Layer 2 of a small transformer language model trained on English Wikipedia (12 layers, counted from 0, width 64).
A neuron's activation on a vector x is ReLU(weights . x + bias), where the dot is the dot product.
The model reads these tokens: " of" " Seattle" "'s" " Roosevelt" " Hotel" "," " next" " as" " manager" " of" " the" " President" " Hotel" " in" " Mount" " Vernon" "," " Washington"

The vector x that enters this layer's MLP at each token. A number n stands for (n - 128) times 0.024.
0 " of": 124, 119, 91, 163, 166, 175, 170, 81, 157, 150, 119, 147, 79, 124, 141, 88, 98, 156, 144, 203, 107, 83, 136, 138, 166, 117, 142, 68, 190, 91, 119, 96, 121, 194, 138, 175, 143, 168, 146, 196, 78, 150, 126, 114, 98, 109, 96, 103, 134, 114, 147, 128, 115, 106, 55, 101, 127, 79, 178, 129, 153, 106, 137, 164
1 " Seattle": 105, 135, 102, 144, 144, 114, 213, 75, 147, 143, 140, 126, 124, 86, 145, 70, 67, 101, 141, 181, 131, 104, 161, 102, 156, 119, 167, 108, 133, 110, 138, 120, 150, 198, 168, 145, 81, 186, 145, 160, 132, 156, 136, 128, 88, 115, 66, 169, 55, 125, 175, 143, 96, 100, 52, 179, 143, 81, 188, 147, 170, 118, 163, 107
2 "'s": 94, 168, 105, 137, 149, 123, 230, 52, 168, 140, 149, 141, 131, 111, 156, 75, 58, 126, 119, 187, 134, 138, 122, 114, 129, 121, 160, 77, 169, 137, 135, 106, 130, 163, 160, 159, 95, 184, 134, 147, 122, 164, 147, 133, 99, 101, 116, 153, 96, 116, 177, 117, 130, 87, 47, 147, 118, 80, 193, 147, 128, 91, 149, 120
3 " Roosevelt": 117, 149, 110, 146, 147, 98, 214, 51, 158, 137, 169, 117, 126, 86, 149, 84, 59, 126, 139, 188, 133, 118, 135, 102, 151, 114, 146, 99, 139, 122, 120, 120, 156, 205, 138, 151, 69, 168, 156, 162, 116, 139, 150, 136, 97, 115, 76, 171, 57, 99, 185, 134, 113, 125, 56, 169, 127, 86, 207, 129, 154, 136, 157, 108
4 " Hotel": 130, 147, 90, 147, 161, 103, 185, 83, 175, 144, 128, 116, 130, 77, 173, 72, 70, 116, 118, 181, 119, 137, 136, 98, 120, 127, 155, 103, 147, 106, 128, 104, 127, 204, 169, 150, 67, 162, 135, 159, 123, 159, 130, 145, 92, 110, 92, 178, 97, 126, 194, 166, 139, 108, 26, 161, 103, 89, 186, 126, 166, 109, 177, 110
5 ",": 105, 153, 95, 135, 125, 110, 230, 54, 185, 157, 116, 142, 93, 127, 174, 83, 68, 119, 117, 190, 130, 146, 145, 116, 128, 125, 134, 93, 168, 116, 124, 107, 133, 165, 163, 147, 108, 171, 152, 153, 115, 168, 134, 135, 100, 102, 102, 162, 67, 113, 169, 159, 147, 87, 38, 152, 98, 87, 171, 145, 161, 81, 177, 125
6 " next": 85, 160, 75, 127, 138, 99, 223, 76, 149, 155, 132, 149, 126, 110, 158, 76, 58, 126, 128, 172, 120, 135, 134, 120, 142, 123, 150, 106, 169, 137, 135, 80, 147, 188, 169, 180, 108, 187, 131, 130, 99, 159, 135, 142, 106, 92, 97, 190, 96, 153, 171, 115, 106, 102, 30, 158, 141, 87, 176, 145, 135, 99, 174, 90
7 " as": 116, 149, 96, 147, 124, 126, 194, 71, 162, 160, 123, 155, 122, 118, 162, 70, 58, 125, 135, 187, 111, 152, 137, 126, 120, 111, 142, 68, 134, 108, 136, 99, 148, 170, 184, 157, 99, 187, 151, 138, 112, 139, 165, 158, 103, 82, 123, 169, 109, 138, 171, 153, 124, 108, 17, 157, 112, 87, 171, 141, 162, 83, 161, 113
8 " manager": 113, 139, 110, 140, 147, 97, 231, 77, 153, 156, 137, 144, 115, 71, 149, 63, 52, 134, 114, 178, 128, 154, 145, 115, 126, 142, 163, 102, 168, 93, 132, 122, 124, 192, 152, 157, 80, 179, 144, 137, 120, 140, 173, 102, 103, 111, 55, 170, 73, 129, 162, 139, 119, 142, 41, 152, 137, 85, 173, 125, 160, 95, 172, 140
9 " of": 102, 135, 121, 140, 146, 146, 212, 55, 171, 146, 117, 127, 134, 127, 158, 82, 58, 122, 124, 185, 134, 142, 128, 116, 141, 113, 143, 70, 165, 113, 110, 87, 155, 175, 181, 152, 98, 166, 161, 145, 100, 163, 148, 158, 111, 102, 79, 185, 90, 143, 167, 152, 123, 112, 23, 148, 120, 85, 158, 142, 128, 79, 179, 142
10 " the": 109, 156, 117, 114, 133, 144, 251, 65, 181, 129, 148, 127, 110, 95, 153, 64, 64, 129, 134, 180, 138, 150, 127, 119, 157, 105, 158, 80, 150, 126, 116, 94, 150, 182, 155, 161, 86, 181, 134, 156, 122, 165, 144, 145, 107, 105, 115, 176, 101, 135, 142, 133, 141, 89, 37, 147, 119, 76, 167, 145, 139, 90, 165, 108
11 " President": 130, 153, 96, 139, 139, 109, 230, 82, 162, 143, 154, 154, 118, 80, 158, 57, 42, 123, 118, 196, 126, 132, 138, 117, 140, 132, 147, 97, 139, 87, 146, 129, 146, 196, 159, 148, 75, 178, 145, 127, 112, 143, 151, 122, 107, 110, 68, 179, 67, 115, 147, 164, 101, 137, 43, 183, 130, 89, 168, 141, 160, 108, 166, 135
12 " Hotel": 134, 139, 96, 145, 153, 108, 189, 91, 180, 145, 128, 124, 130, 76, 166, 71, 66, 116, 116, 180, 118, 142, 139, 95, 125, 126, 153, 92, 148, 111, 130, 106, 140, 206, 166, 151, 62, 162, 143, 155, 119, 156, 127, 147, 96, 109, 86, 196, 95, 129, 184, 155, 146, 120, 20, 156, 104, 88, 177, 139, 165, 102, 180, 104
13 " in": 108, 133, 104, 142, 140, 118, 186, 64, 175, 151, 136, 144, 113, 127, 162, 78, 66, 124, 137, 194, 125, 165, 147, 104, 151, 119, 153, 67, 166, 127, 118, 91, 151, 169, 170, 144, 96, 164, 145, 130, 103, 161, 144, 146, 118, 79, 108, 193, 113, 135, 168, 162, 113, 103, 24, 149, 113, 88, 167, 159, 139, 67, 179, 98
14 " Mount": 138, 141, 107, 142, 141, 113, 226, 100, 189, 138, 117, 109, 124, 76, 148, 67, 84, 104, 135, 163, 117, 136, 140, 128, 155, 81, 131, 89, 161, 111, 129, 91, 167, 190, 166, 158, 64, 188, 141, 147, 114, 159, 124, 151, 104, 115, 66, 205, 95, 114, 160, 156, 122, 101, 41, 195, 135, 88, 168, 147, 169, 95, 177, 104
15 " Vernon": 124, 146, 111, 145, 149, 105, 214, 68, 196, 127, 137, 105, 140, 78, 142, 75, 78, 121, 119, 176, 130, 136, 138, 122, 145, 91, 138, 81, 172, 135, 135, 120, 152, 193, 146, 159, 67, 186, 144, 138, 107, 157, 133, 149, 98, 118, 69, 195, 72, 89, 172, 124, 129, 120, 55, 172, 115, 89, 184, 137, 183, 100, 175, 105
16 ",": 107, 150, 101, 143, 117, 114, 235, 60, 195, 155, 116, 140, 94, 123, 171, 82, 65, 120, 111, 190, 134, 159, 150, 111, 139, 132, 133, 83, 164, 128, 135, 111, 137, 162, 157, 146, 98, 172, 153, 147, 103, 160, 136, 135, 106, 102, 100, 173, 71, 106, 161, 150, 150, 92, 32, 151, 99, 90, 162, 157, 160, 76, 176, 118
17 " Washington": 97, 151, 112, 149, 114, 111, 216, 67, 175, 127, 142, 130, 125, 94, 144, 71, 57, 107, 138, 176, 124, 119, 151, 112, 194, 104, 149, 86, 147, 126, 148, 123, 130, 202, 135, 144, 71, 195, 150, 151, 113, 149, 140, 138, 95, 121, 66, 187, 61, 124, 185, 133, 104, 122, 65, 181, 125, 92, 186, 150, 170, 112, 164, 83

Each question shows the input weights of one neuron of the MLP. A number n stands for (n - 128) times 0.022.

n101 (bias -0.070): 133, 130, 142, 138, 116, 142, 129, 156, 103, 151, 106, 138, 143, 117, 134, 117, 125, 111, 130, 146, 147, 146, 139, 148, 134, 140, 94, 142, 124, 114, 114, 127, 115, 122, 123, 145, 119, 123, 144, 106, 110, 127, 129, 127, 114, 120, 112, 136, 140, 115, 115, 130, 86, 153, 131, 131, 136, 121, 136, 114, 139, 128, 134, 107
Which token does this neuron like most? 11 " President"

n52 (bias -0.045): 112, 126, 139, 153, 87, 151, 128, 110, 94, 111, 136, 125, 120, 135, 120, 109, 118, 104, 138, 139, 128, 135, 143, 137, 149, 124, 127, 151, 138, 130, 146, 124, 129, 112, 90, 147, 118, 120, 98, 131, 123, 149, 141, 139, 122, 131, 129, 140, 112, 120, 129, 119, 123, 128, 137, 124, 116, 134, 117, 87, 134, 129, 128, 127
Which token does this neuron like most? 17 " Washington"

n43 (bias -0.111): 118, 121, 118, 126, 132, 111, 142, 103, 143, 130, 105, 128, 136, 116, 130, 125, 128, 126, 126, 114, 131, 141, 118, 137, 140, 138, 120, 105, 113, 132, 114, 144, 113, 137, 124, 141, 125, 120, 140, 106, 130, 118, 108, 125, 122, 133, 140, 135, 124, 119, 125, 145, 134, 143, 126, 116, 138, 131, 125, 113, 103, 126, 116, 132
Which token does this neuron like most? 16 ","

n137 (bias -0.085): 125, 148, 104, 146, 110, 145, 101, 138, 115, 155, 116, 154, 125, 139, 114, 148, 134, 151, 101, 144, 112, 119, 134, 129, 140, 104, 118, 118, 132, 117, 127, 116, 132, 140, 133, 148, 118, 120, 132, 127, 155, 129, 128, 103, 125, 117, 121, 85, 140, 133, 159, 125, 125, 146, 144, 121, 120, 111, 130, 128, 134, 128, 82, 130
On which token does it fire most, and how strongly? 0 " of", at about 3.1

n92 (bias -0.046): 150, 160, 132, 139, 98, 147, 72, 111, 89, 137, 122, 116, 140, 104, 104, 132, 107, 137, 130, 141, 115, 136, 158, 150, 115, 122, 150, 100, 130, 112, 108, 104, 102, 140, 157, 142, 110, 129, 113, 111, 132, 125, 112, 141, 113, 121, 161, 120, 125, 122, 92, 141, 123, 168, 117, 124, 106, 165, 143, 140, 114, 139, 144, 150
On which token does it fire most, and how strongly? 7 " as", at about 0.75

n38 (bias 0.021): 141, 121, 125, 120, 124, 136, 117, 119, 97, 93, 122, 141, 142, 120, 128, 147, 122, 140, 107, 141, 127, 136, 126, 134, 123, 119, 106, 132, 123, 125, 123, 122, 116, 121, 124, 137, 121, 113, 123, 149, 135, 122, 102, 137, 129, 124, 112, 120, 123, 102, 144, 129, 137, 140, 136, 127, 127, 113, 158, 148, 131, 120, 132, 117
Which token does this neuron like most? 3 " Roosevelt"

n160 (bias -0.069): 117, 118, 128, 129, 129, 124, 128, 108, 122, 120, 124, 134, 129, 117, 133, 139, 123, 103, 109, 140, 117, 143, 105, 130, 136, 128, 134, 138, 133, 135, 116, 130, 123, 132, 120, 126, 162, 131, 141, 133, 156, 126, 99, 130, 135, 127, 119, 143, 135, 132, 122, 123, 127, 115, 129, 120, 122, 126, 131, 132, 145, 143, 126, 130
On which two tokens does it fire most, strongest first? 5 ",", 6 " next"

n29 (bias -0.083): 119, 136, 132, 136, 130, 131, 129, 116, 137, 132, 114, 113, 142, 158, 130, 167, 128, 154, 136, 111, 107, 87, 106, 115, 136, 133, 109, 136, 115, 147, 103, 121, 155, 133, 141, 137, 121, 136, 135, 127, 135, 131, 130, 124, 150, 124, 136, 121, 136, 152, 136, 120, 117, 147, 115, 122, 149, 111, 116, 100, 130, 109, 118, 131
Which token does this neuron like most? 9 " of"

n31 (bias -0.053): 105, 123, 166, 127, 112, 123, 131, 107, 127, 118, 108, 136, 125, 159, 160, 136, 133, 140, 119, 148, 125, 134, 128, 116, 123, 135, 131, 135, 132, 140, 129, 182, 115, 100, 122, 154, 125, 113, 135, 149, 112, 147, 103, 132, 109, 128, 139, 133, 134, 100, 127, 136, 134, 109, 130, 123, 138, 143, 123, 115, 134, 122, 134, 123
On which token does it fire most, and how strongly? 16 ",", at about 1.7

n181 (bias -0.084): 151, 139, 141, 122, 116, 138, 139, 123, 123, 129, 111, 120, 140, 117, 134, 103, 127, 136, 121, 122, 142, 152, 112, 118, 131, 138, 136, 118, 150, 131, 129, 128, 126, 134, 123, 148, 130, 123, 119, 123, 102, 145, 122, 114, 134, 138, 124, 121, 133, 113, 119, 118, 128, 132, 136, 114, 132, 123, 145, 137, 94, 140, 68, 127
On which token does it fire most, and how strongly? 2 "'s", at about 1

n56 (bias 0.011): 148, 128, 111, 123, 106, 121, 134, 120, 110, 110, 93, 116, 106, 123, 119, 135, 133, 129, 133, 94, 117, 138, 142, 120, 134, 134, 97, 137, 124, 141, 147, 108, 138, 129, 126, 148, 118, 130, 117, 142, 150, 178, 115, 112, 136, 107, 109, 112, 154, 137, 136, 134, 148, 121, 135, 138, 122, 136, 140, 124, 131, 146, 145, 129
On which two tokens does it fire most, strongest first? 14 " Mount", 4 " Hotel"

n7 (bias -0.008): 136, 138, 136, 145, 142, 148, 132, 107, 102, 132, 121, 137, 116, 130, 128, 146, 124, 116, 120, 127, 122, 112, 119, 113, 131, 145, 106, 123, 119, 115, 115, 134, 123, 114, 115, 123, 108, 125, 122, 133, 137, 132, 117, 98, 142, 107, 120, 131, 127, 139, 117, 129, 136, 141, 140, 135, 141, 138, 149, 107, 150, 115, 137, 126
Which token does this neuron like most? 8 " manager"

n45 (bias -0.019): 135, 130, 143, 136, 116, 139, 101, 144, 130, 133, 151, 149, 131, 125, 140, 119, 110, 122, 114, 136, 144, 139, 106, 137, 105, 153, 142, 173, 145, 133, 128, 119, 120, 141, 127, 136, 106, 122, 133, 123, 130, 111, 131, 115, 132, 95, 124, 135, 157, 115, 137, 114, 107, 140, 122, 116, 145, 120, 122, 140, 140, 127, 132, 134
Which token does this neuron like most? 8 " manager"

n12 (bias -0.050): 117, 153, 119, 150, 108, 127, 145, 136, 121, 131, 124, 133, 97, 145, 133, 112, 159, 150, 131, 119, 124, 146, 110, 109, 129, 123, 131, 132, 139, 125, 125, 127, 129, 122, 114, 124, 137, 115, 154, 129, 126, 123, 115, 133, 132, 118, 130, 120, 125, 113, 133, 145, 90, 123, 107, 104, 139, 121, 135, 95, 121, 141, 113, 124
On which token does it fire most, and how strongly? 0 " of", at about 2

n167 (bias -0.100): 148, 130, 129, 127, 113, 125, 126, 167, 115, 118, 127, 144, 147, 98, 125, 116, 119, 126, 114, 123, 132, 97, 129, 128, 131, 123, 131, 103, 121, 102, 129, 131, 135, 137, 130, 148, 120, 121, 127, 141, 117, 127, 124, 160, 129, 122, 145, 110, 145, 129, 119, 157, 150, 138, 117, 130, 127, 130, 131, 128, 103, 149, 131, 127
On which two tokens does it fire most, strongest first? 12 " Hotel", 4 " Hotel"

n128 (bias -0.073): 119, 91, 129, 108, 117, 146, 136, 120, 115, 116, 121, 137, 116, 110, 128, 142, 135, 135, 118, 137, 132, 104, 119, 129, 132, 125, 120, 118, 125, 107, 108, 117, 132, 113, 135, 123, 102, 135, 119, 129, 136, 149, 118, 146, 127, 139, 129, 129, 143, 105, 103, 141, 143, 124, 126, 125, 134, 120, 114, 128, 94, 129, 155, 133
On which three tokens does it fire most, strongest first? 10 " the", 9 " of", 0 " of"

n177 (bias -0.062): 121, 151, 122, 126, 127, 114, 138, 118, 129, 121, 135, 133, 125, 128, 134, 131, 126, 94, 126, 112, 138, 126, 127, 120, 116, 119, 124, 126, 119, 114, 121, 125, 127, 134, 121, 121, 160, 131, 143, 114, 145, 142, 122, 136, 166, 120, 123, 128, 131, 143, 123, 128, 132, 129, 121, 127, 139, 111, 137, 130, 135, 149, 127, 130
On which token does it fire most, and how strongly? 6 " next", at about 1.1

n189 (bias -0.045): 130, 134, 133, 120, 132, 113, 134, 141, 120, 112, 122, 132, 136, 156, 115, 116, 129, 144, 124, 131, 105, 128, 130, 150, 139, 146, 149, 119, 124, 148, 149, 102, 123, 135, 134, 147, 128, 117, 108, 102, 124, 146, 143, 123, 141, 118, 136, 120, 146, 114, 95, 125, 129, 112, 123, 118, 129, 124, 120, 88, 134, 133, 162, 120
Which token does this neuron like most? 6 " next"

n87 (bias -0.077): 125, 125, 108, 133, 140, 147, 134, 138, 104, 126, 146, 136, 135, 162, 147, 124, 135, 121, 116, 133, 130, 148, 120, 141, 124, 121, 105, 119, 90, 165, 127, 128, 117, 158, 129, 135, 133, 131, 120, 128, 127, 119, 140, 128, 119, 116, 153, 128, 113, 120, 127, 133, 107, 139, 127, 140, 124, 125, 123, 121, 82, 125, 131, 147
Which token does this neuron like most? 7 " as"

n50 (bias -0.054): 128, 113, 121, 125, 131, 126, 127, 137, 114, 131, 117, 120, 113, 134, 125, 127, 129, 154, 125, 128, 137, 108, 138, 121, 116, 116, 122, 105, 137, 117, 124, 121, 142, 113, 144, 123, 123, 121, 123, 121, 134, 129, 133, 129, 122, 150, 120, 114, 135, 134, 107, 124, 112, 153, 120, 143, 155, 120, 147, 141, 139, 125, 107, 110
On which two tokens does it fire most, strongest first? 0 " of", 1 " Seattle"

n23 (bias -0.103): 134, 134, 139, 138, 112, 113, 123, 115, 120, 118, 123, 123, 120, 118, 134, 118, 124, 120, 129, 138, 136, 120, 144, 128, 101, 127, 116, 100, 121, 134, 128, 124, 117, 138, 135, 102, 129, 122, 122, 131, 134, 131, 115, 134, 141, 122, 118, 139, 152, 127, 128, 139, 130, 121, 138, 119, 138, 117, 125, 131, 137, 136, 116, 139
On which three tokens does it fire most, strongest first? 4 " Hotel", 12 " Hotel", 7 " as"

n36 (bias -0.037): 128, 104, 148, 143, 132, 112, 147, 133, 125, 112, 124, 121, 130, 123, 123, 135, 137, 140, 134, 122, 131, 116, 154, 130, 123, 117, 132, 117, 133, 118, 124, 133, 138, 123, 126, 152, 128, 111, 125, 125, 147, 137, 109, 126, 139, 157, 130, 144, 137, 131, 119, 128, 138, 154, 112, 130, 152, 125, 157, 135, 129, 116, 112, 122
Which token does this neuron like most? 14 " Mount"

n114 (bias 0.021): 147, 121, 122, 143, 135, 116, 129, 121, 129, 127, 125, 129, 130, 122, 155, 137, 131, 112, 111, 119, 123, 117, 117, 138, 142, 131, 143, 132, 129, 126, 132, 121, 127, 143, 134, 150, 114, 95, 111, 147, 135, 127, 127, 123, 133, 110, 124, 123, 136, 110, 140, 146, 124, 129, 145, 135, 132, 139, 124, 127, 133, 131, 127, 106
On which two tokens does it fire most, strongest first? 4 " Hotel", 12 " Hotel"

n183 (bias -0.031): 142, 142, 111, 108, 114, 146, 131, 145, 116, 154, 125, 141, 134, 142, 105, 127, 114, 119, 105, 128, 127, 137, 130, 117, 124, 135, 112, 126, 139, 119, 150, 120, 165, 145, 123, 137, 117, 118, 128, 130, 103, 126, 135, 121, 103, 138, 154, 101, 133, 143, 128, 142, 135, 129, 126, 103, 140, 138, 135, 132, 136, 125, 131, 123
On which three tokens does it fire most, strongest first? 0 " of", 7 " as", 6 " next"

n37 (bias -0.019): 113, 124, 126, 122, 128, 124, 146, 118, 126, 129, 145, 143, 132, 133, 121, 128, 143, 136, 115, 112, 142, 129, 143, 123, 132, 126, 139, 129, 127, 118, 119, 109, 117, 138, 124, 142, 125, 123, 121, 143, 132, 153, 122, 145, 113, 125, 147, 120, 159, 124, 123, 128, 134, 140, 132, 136, 141, 125, 127, 149, 127, 133, 110, 115
Which token does this neuron like most? 10 " the"

n77 (bias 0.010): 122, 138, 128, 130, 142, 107, 115, 122, 125, 114, 137, 124, 155, 113, 143, 142, 123, 137, 125, 126, 143, 120, 137, 149, 115, 137, 122, 131, 134, 127, 116, 121, 121, 144, 129, 129, 144, 116, 118, 122, 119, 129, 137, 120, 111, 130, 136, 136, 118, 136, 150, 141, 137, 121, 136, 123, 121, 132, 130, 108, 128, 140, 115, 125
On which two tokens does it fire most, strongest first? 4 " Hotel", 3 " Roosevelt"

n163 (bias -0.077): 112, 123, 123, 124, 119, 129, 142, 129, 126, 137, 122, 113, 135, 135, 131, 116, 132, 120, 115, 155, 101, 146, 134, 129, 135, 125, 155, 129, 117, 135, 120, 131, 93, 133, 138, 139, 135, 126, 123, 149, 149, 116, 127, 116, 129, 121, 125, 127, 122, 137, 121, 138, 127, 142, 136, 103, 153, 136, 139, 138, 121, 130, 115, 132
On which token does it fire most, and how strongly? 8 " manager", at about 1.6

n71 (bias -0.052): 110, 127, 137, 135, 142, 123, 118, 144, 120, 125, 141, 111, 141, 125, 120, 128, 124, 117, 124, 143, 121, 133, 127, 143, 122, 128, 133, 129, 128, 125, 124, 140, 151, 109, 134, 145, 126, 110, 136, 126, 136, 129, 128, 130, 111, 141, 125, 125, 148, 117, 119, 116, 136, 156, 122, 122, 94, 131, 144, 142, 123, 106, 145, 133
Which token does this neuron like most? 15 " Vernon"

n78 (bias 0.038): 145, 114, 103, 145, 105, 128, 147, 125, 138, 123, 144, 124, 140, 160, 100, 122, 131, 142, 110, 93, 135, 140, 119, 116, 147, 138, 130, 129, 102, 145, 125, 141, 138, 144, 144, 114, 151, 143, 137, 122, 134, 119, 139, 152, 131, 97, 135, 96, 165, 150, 111, 147, 124, 119, 157, 135, 137, 104, 141, 113, 135, 103, 156, 116
Which token does this neuron like most? 7 " as"

n126 (bias -0.057): 126, 117, 126, 122, 141, 129, 132, 134, 136, 138, 130, 130, 128, 134, 142, 162, 112, 131, 129, 135, 147, 143, 141, 132, 139, 116, 156, 143, 104, 124, 130, 150, 112, 107, 108, 149, 115, 97, 119, 107, 129, 124, 125, 130, 129, 143, 128, 130, 110, 126, 140, 122, 131, 132, 112, 124, 126, 130, 138, 116, 135, 136, 138, 119
On which two tokens does it fire most, strongest first? 3 " Roosevelt", 8 " manager"

n2 (bias -0.026): 128, 118, 134, 138, 155, 133, 106, 133, 123, 126, 134, 123, 131, 128, 127, 131, 134, 114, 128, 140, 111, 111, 121, 167, 135, 122, 108, 134, 139, 125, 134, 109, 124, 113, 115, 114, 121, 134, 124, 118, 134, 144, 145, 143, 121, 124, 115, 140, 108, 124, 129, 127, 147, 157, 120, 118, 128, 104, 123, 132, 142, 129, 125, 105
On which two tokens does it fire most, strongest first? 15 " Vernon", 14 " Mount"

n187 (bias 0.001): 125, 114, 134, 125, 137, 133, 120, 141, 124, 152, 135, 131, 140, 119, 123, 147, 120, 130, 108, 136, 111, 136, 137, 145, 119, 150, 141, 135, 138, 129, 133, 138, 140, 127, 120, 143, 121, 130, 132, 124, 144, 119, 119, 132, 118, 117, 114, 127, 118, 123, 124, 111, 134, 130, 132, 139, 103, 125, 125, 113, 125, 129, 135, 124
Which token does this neuron like most? 8 " manager"

n103 (bias -0.056): 127, 131, 143, 109, 135, 123, 115, 123, 114, 128, 126, 137, 138, 138, 123, 135, 136, 151, 104, 125, 121, 126, 133, 137, 133, 116, 113, 120, 104, 111, 147, 122, 131, 118, 138, 121, 121, 146, 111, 118, 131, 120, 108, 117, 115, 155, 116, 133, 117, 137, 113, 114, 141, 125, 116, 128, 141, 124, 156, 139, 140, 158, 135, 138
Which token does this neuron like most? 1 " Seattle"

n69 (bias -0.028): 117, 120, 113, 152, 132, 126, 118, 125, 136, 118, 133, 125, 121, 105, 133, 132, 155, 121, 127, 129, 122, 140, 106, 147, 130, 143, 119, 143, 126, 120, 139, 132, 115, 127, 112, 134, 121, 115, 129, 133, 132, 127, 115, 142, 126, 143, 109, 145, 132, 97, 126, 130, 112, 140, 123, 132, 137, 111, 146, 122, 129, 124, 131, 114
On which token does it fire most, and how strongly? 15 " Vernon", at about 1.9

n10 (bias -0.053): 146, 117, 159, 154, 115, 119, 135, 134, 138, 114, 117, 119, 136, 160, 127, 109, 130, 130, 142, 163, 113, 143, 139, 152, 130, 139, 134, 117, 110, 151, 119, 121, 113, 126, 133, 137, 117, 109, 106, 115, 128, 109, 139, 142, 101, 103, 153, 131, 160, 118, 110, 142, 106, 123, 135, 135, 121, 133, 155, 107, 129, 137, 139, 132
Which token does this neuron like most? 7 " as"

n25 (bias -0.036): 127, 115, 107, 127, 102, 136, 116, 140, 141, 126, 145, 132, 148, 142, 142, 174, 121, 135, 144, 144, 139, 142, 127, 136, 129, 155, 118, 114, 157, 139, 119, 127, 129, 124, 141, 117, 142, 98, 136, 141, 119, 146, 108, 155, 131, 115, 143, 125, 148, 135, 122, 149, 111, 131, 113, 150, 139, 99, 115, 148, 98, 128, 134, 130
On which two tokens does it fire most, strongest first? 13 " in", 9 " of"

n40 (bias -0.110): 138, 126, 143, 137, 114, 126, 127, 121, 136, 136, 110, 129, 128, 132, 138, 124, 144, 117, 118, 134, 128, 121, 133, 148, 133, 132, 131, 97, 119, 101, 121, 145, 125, 124, 140, 136, 122, 154, 112, 119, 124, 142, 123, 124, 104, 119, 123, 108, 119, 139, 100, 151, 111, 118, 127, 149, 122, 157, 104, 120, 108, 160, 109, 124
Which token does this neuron like most? 11 " President"

n96 (bias 0.032): 110, 114, 131, 131, 130, 151, 123, 127, 131, 135, 157, 137, 130, 148, 139, 128, 135, 126, 131, 104, 127, 146, 125, 122, 132, 109, 118, 143, 132, 135, 130, 98, 110, 125, 156, 119, 130, 124, 110, 116, 152, 102, 144, 122, 131, 114, 132, 139, 130, 133, 135, 126, 122, 136, 132, 126, 116, 113, 116, 130, 142, 106, 135, 132
On which token does it fire most, and how strongly? 13 " in", at about 0.89

n15 (bias 0.000): 126, 122, 111, 140, 123, 130, 126, 136, 146, 139, 136, 133, 138, 128, 158, 123, 139, 140, 142, 122, 99, 121, 132, 117, 135, 111, 134, 141, 134, 116, 128, 147, 131, 134, 141, 132, 120, 122, 135, 134, 151, 104, 111, 116, 107, 123, 131, 122, 120, 135, 103, 148, 112, 127, 109, 97, 122, 127, 130, 110, 118, 136, 120, 105
On which three tokens does it fire most, strongest first? 0 " of", 4 " Hotel", 12 " Hotel"

n0 (bias -0.062): 118, 136, 141, 119, 136, 124, 133, 131, 138, 99, 123, 128, 113, 122, 149, 130, 120, 127, 122, 110, 110, 142, 132, 119, 98, 127, 122, 122, 141, 113, 119, 149, 125, 127, 142, 130, 121, 104, 126, 120, 133, 126, 114, 118, 127, 133, 119, 130, 142, 124, 156, 128, 138, 138, 111, 123, 127, 144, 116, 112, 124, 144, 125, 134
On which token does it fire most, and how strongly? 4 " Hotel", at about 1.2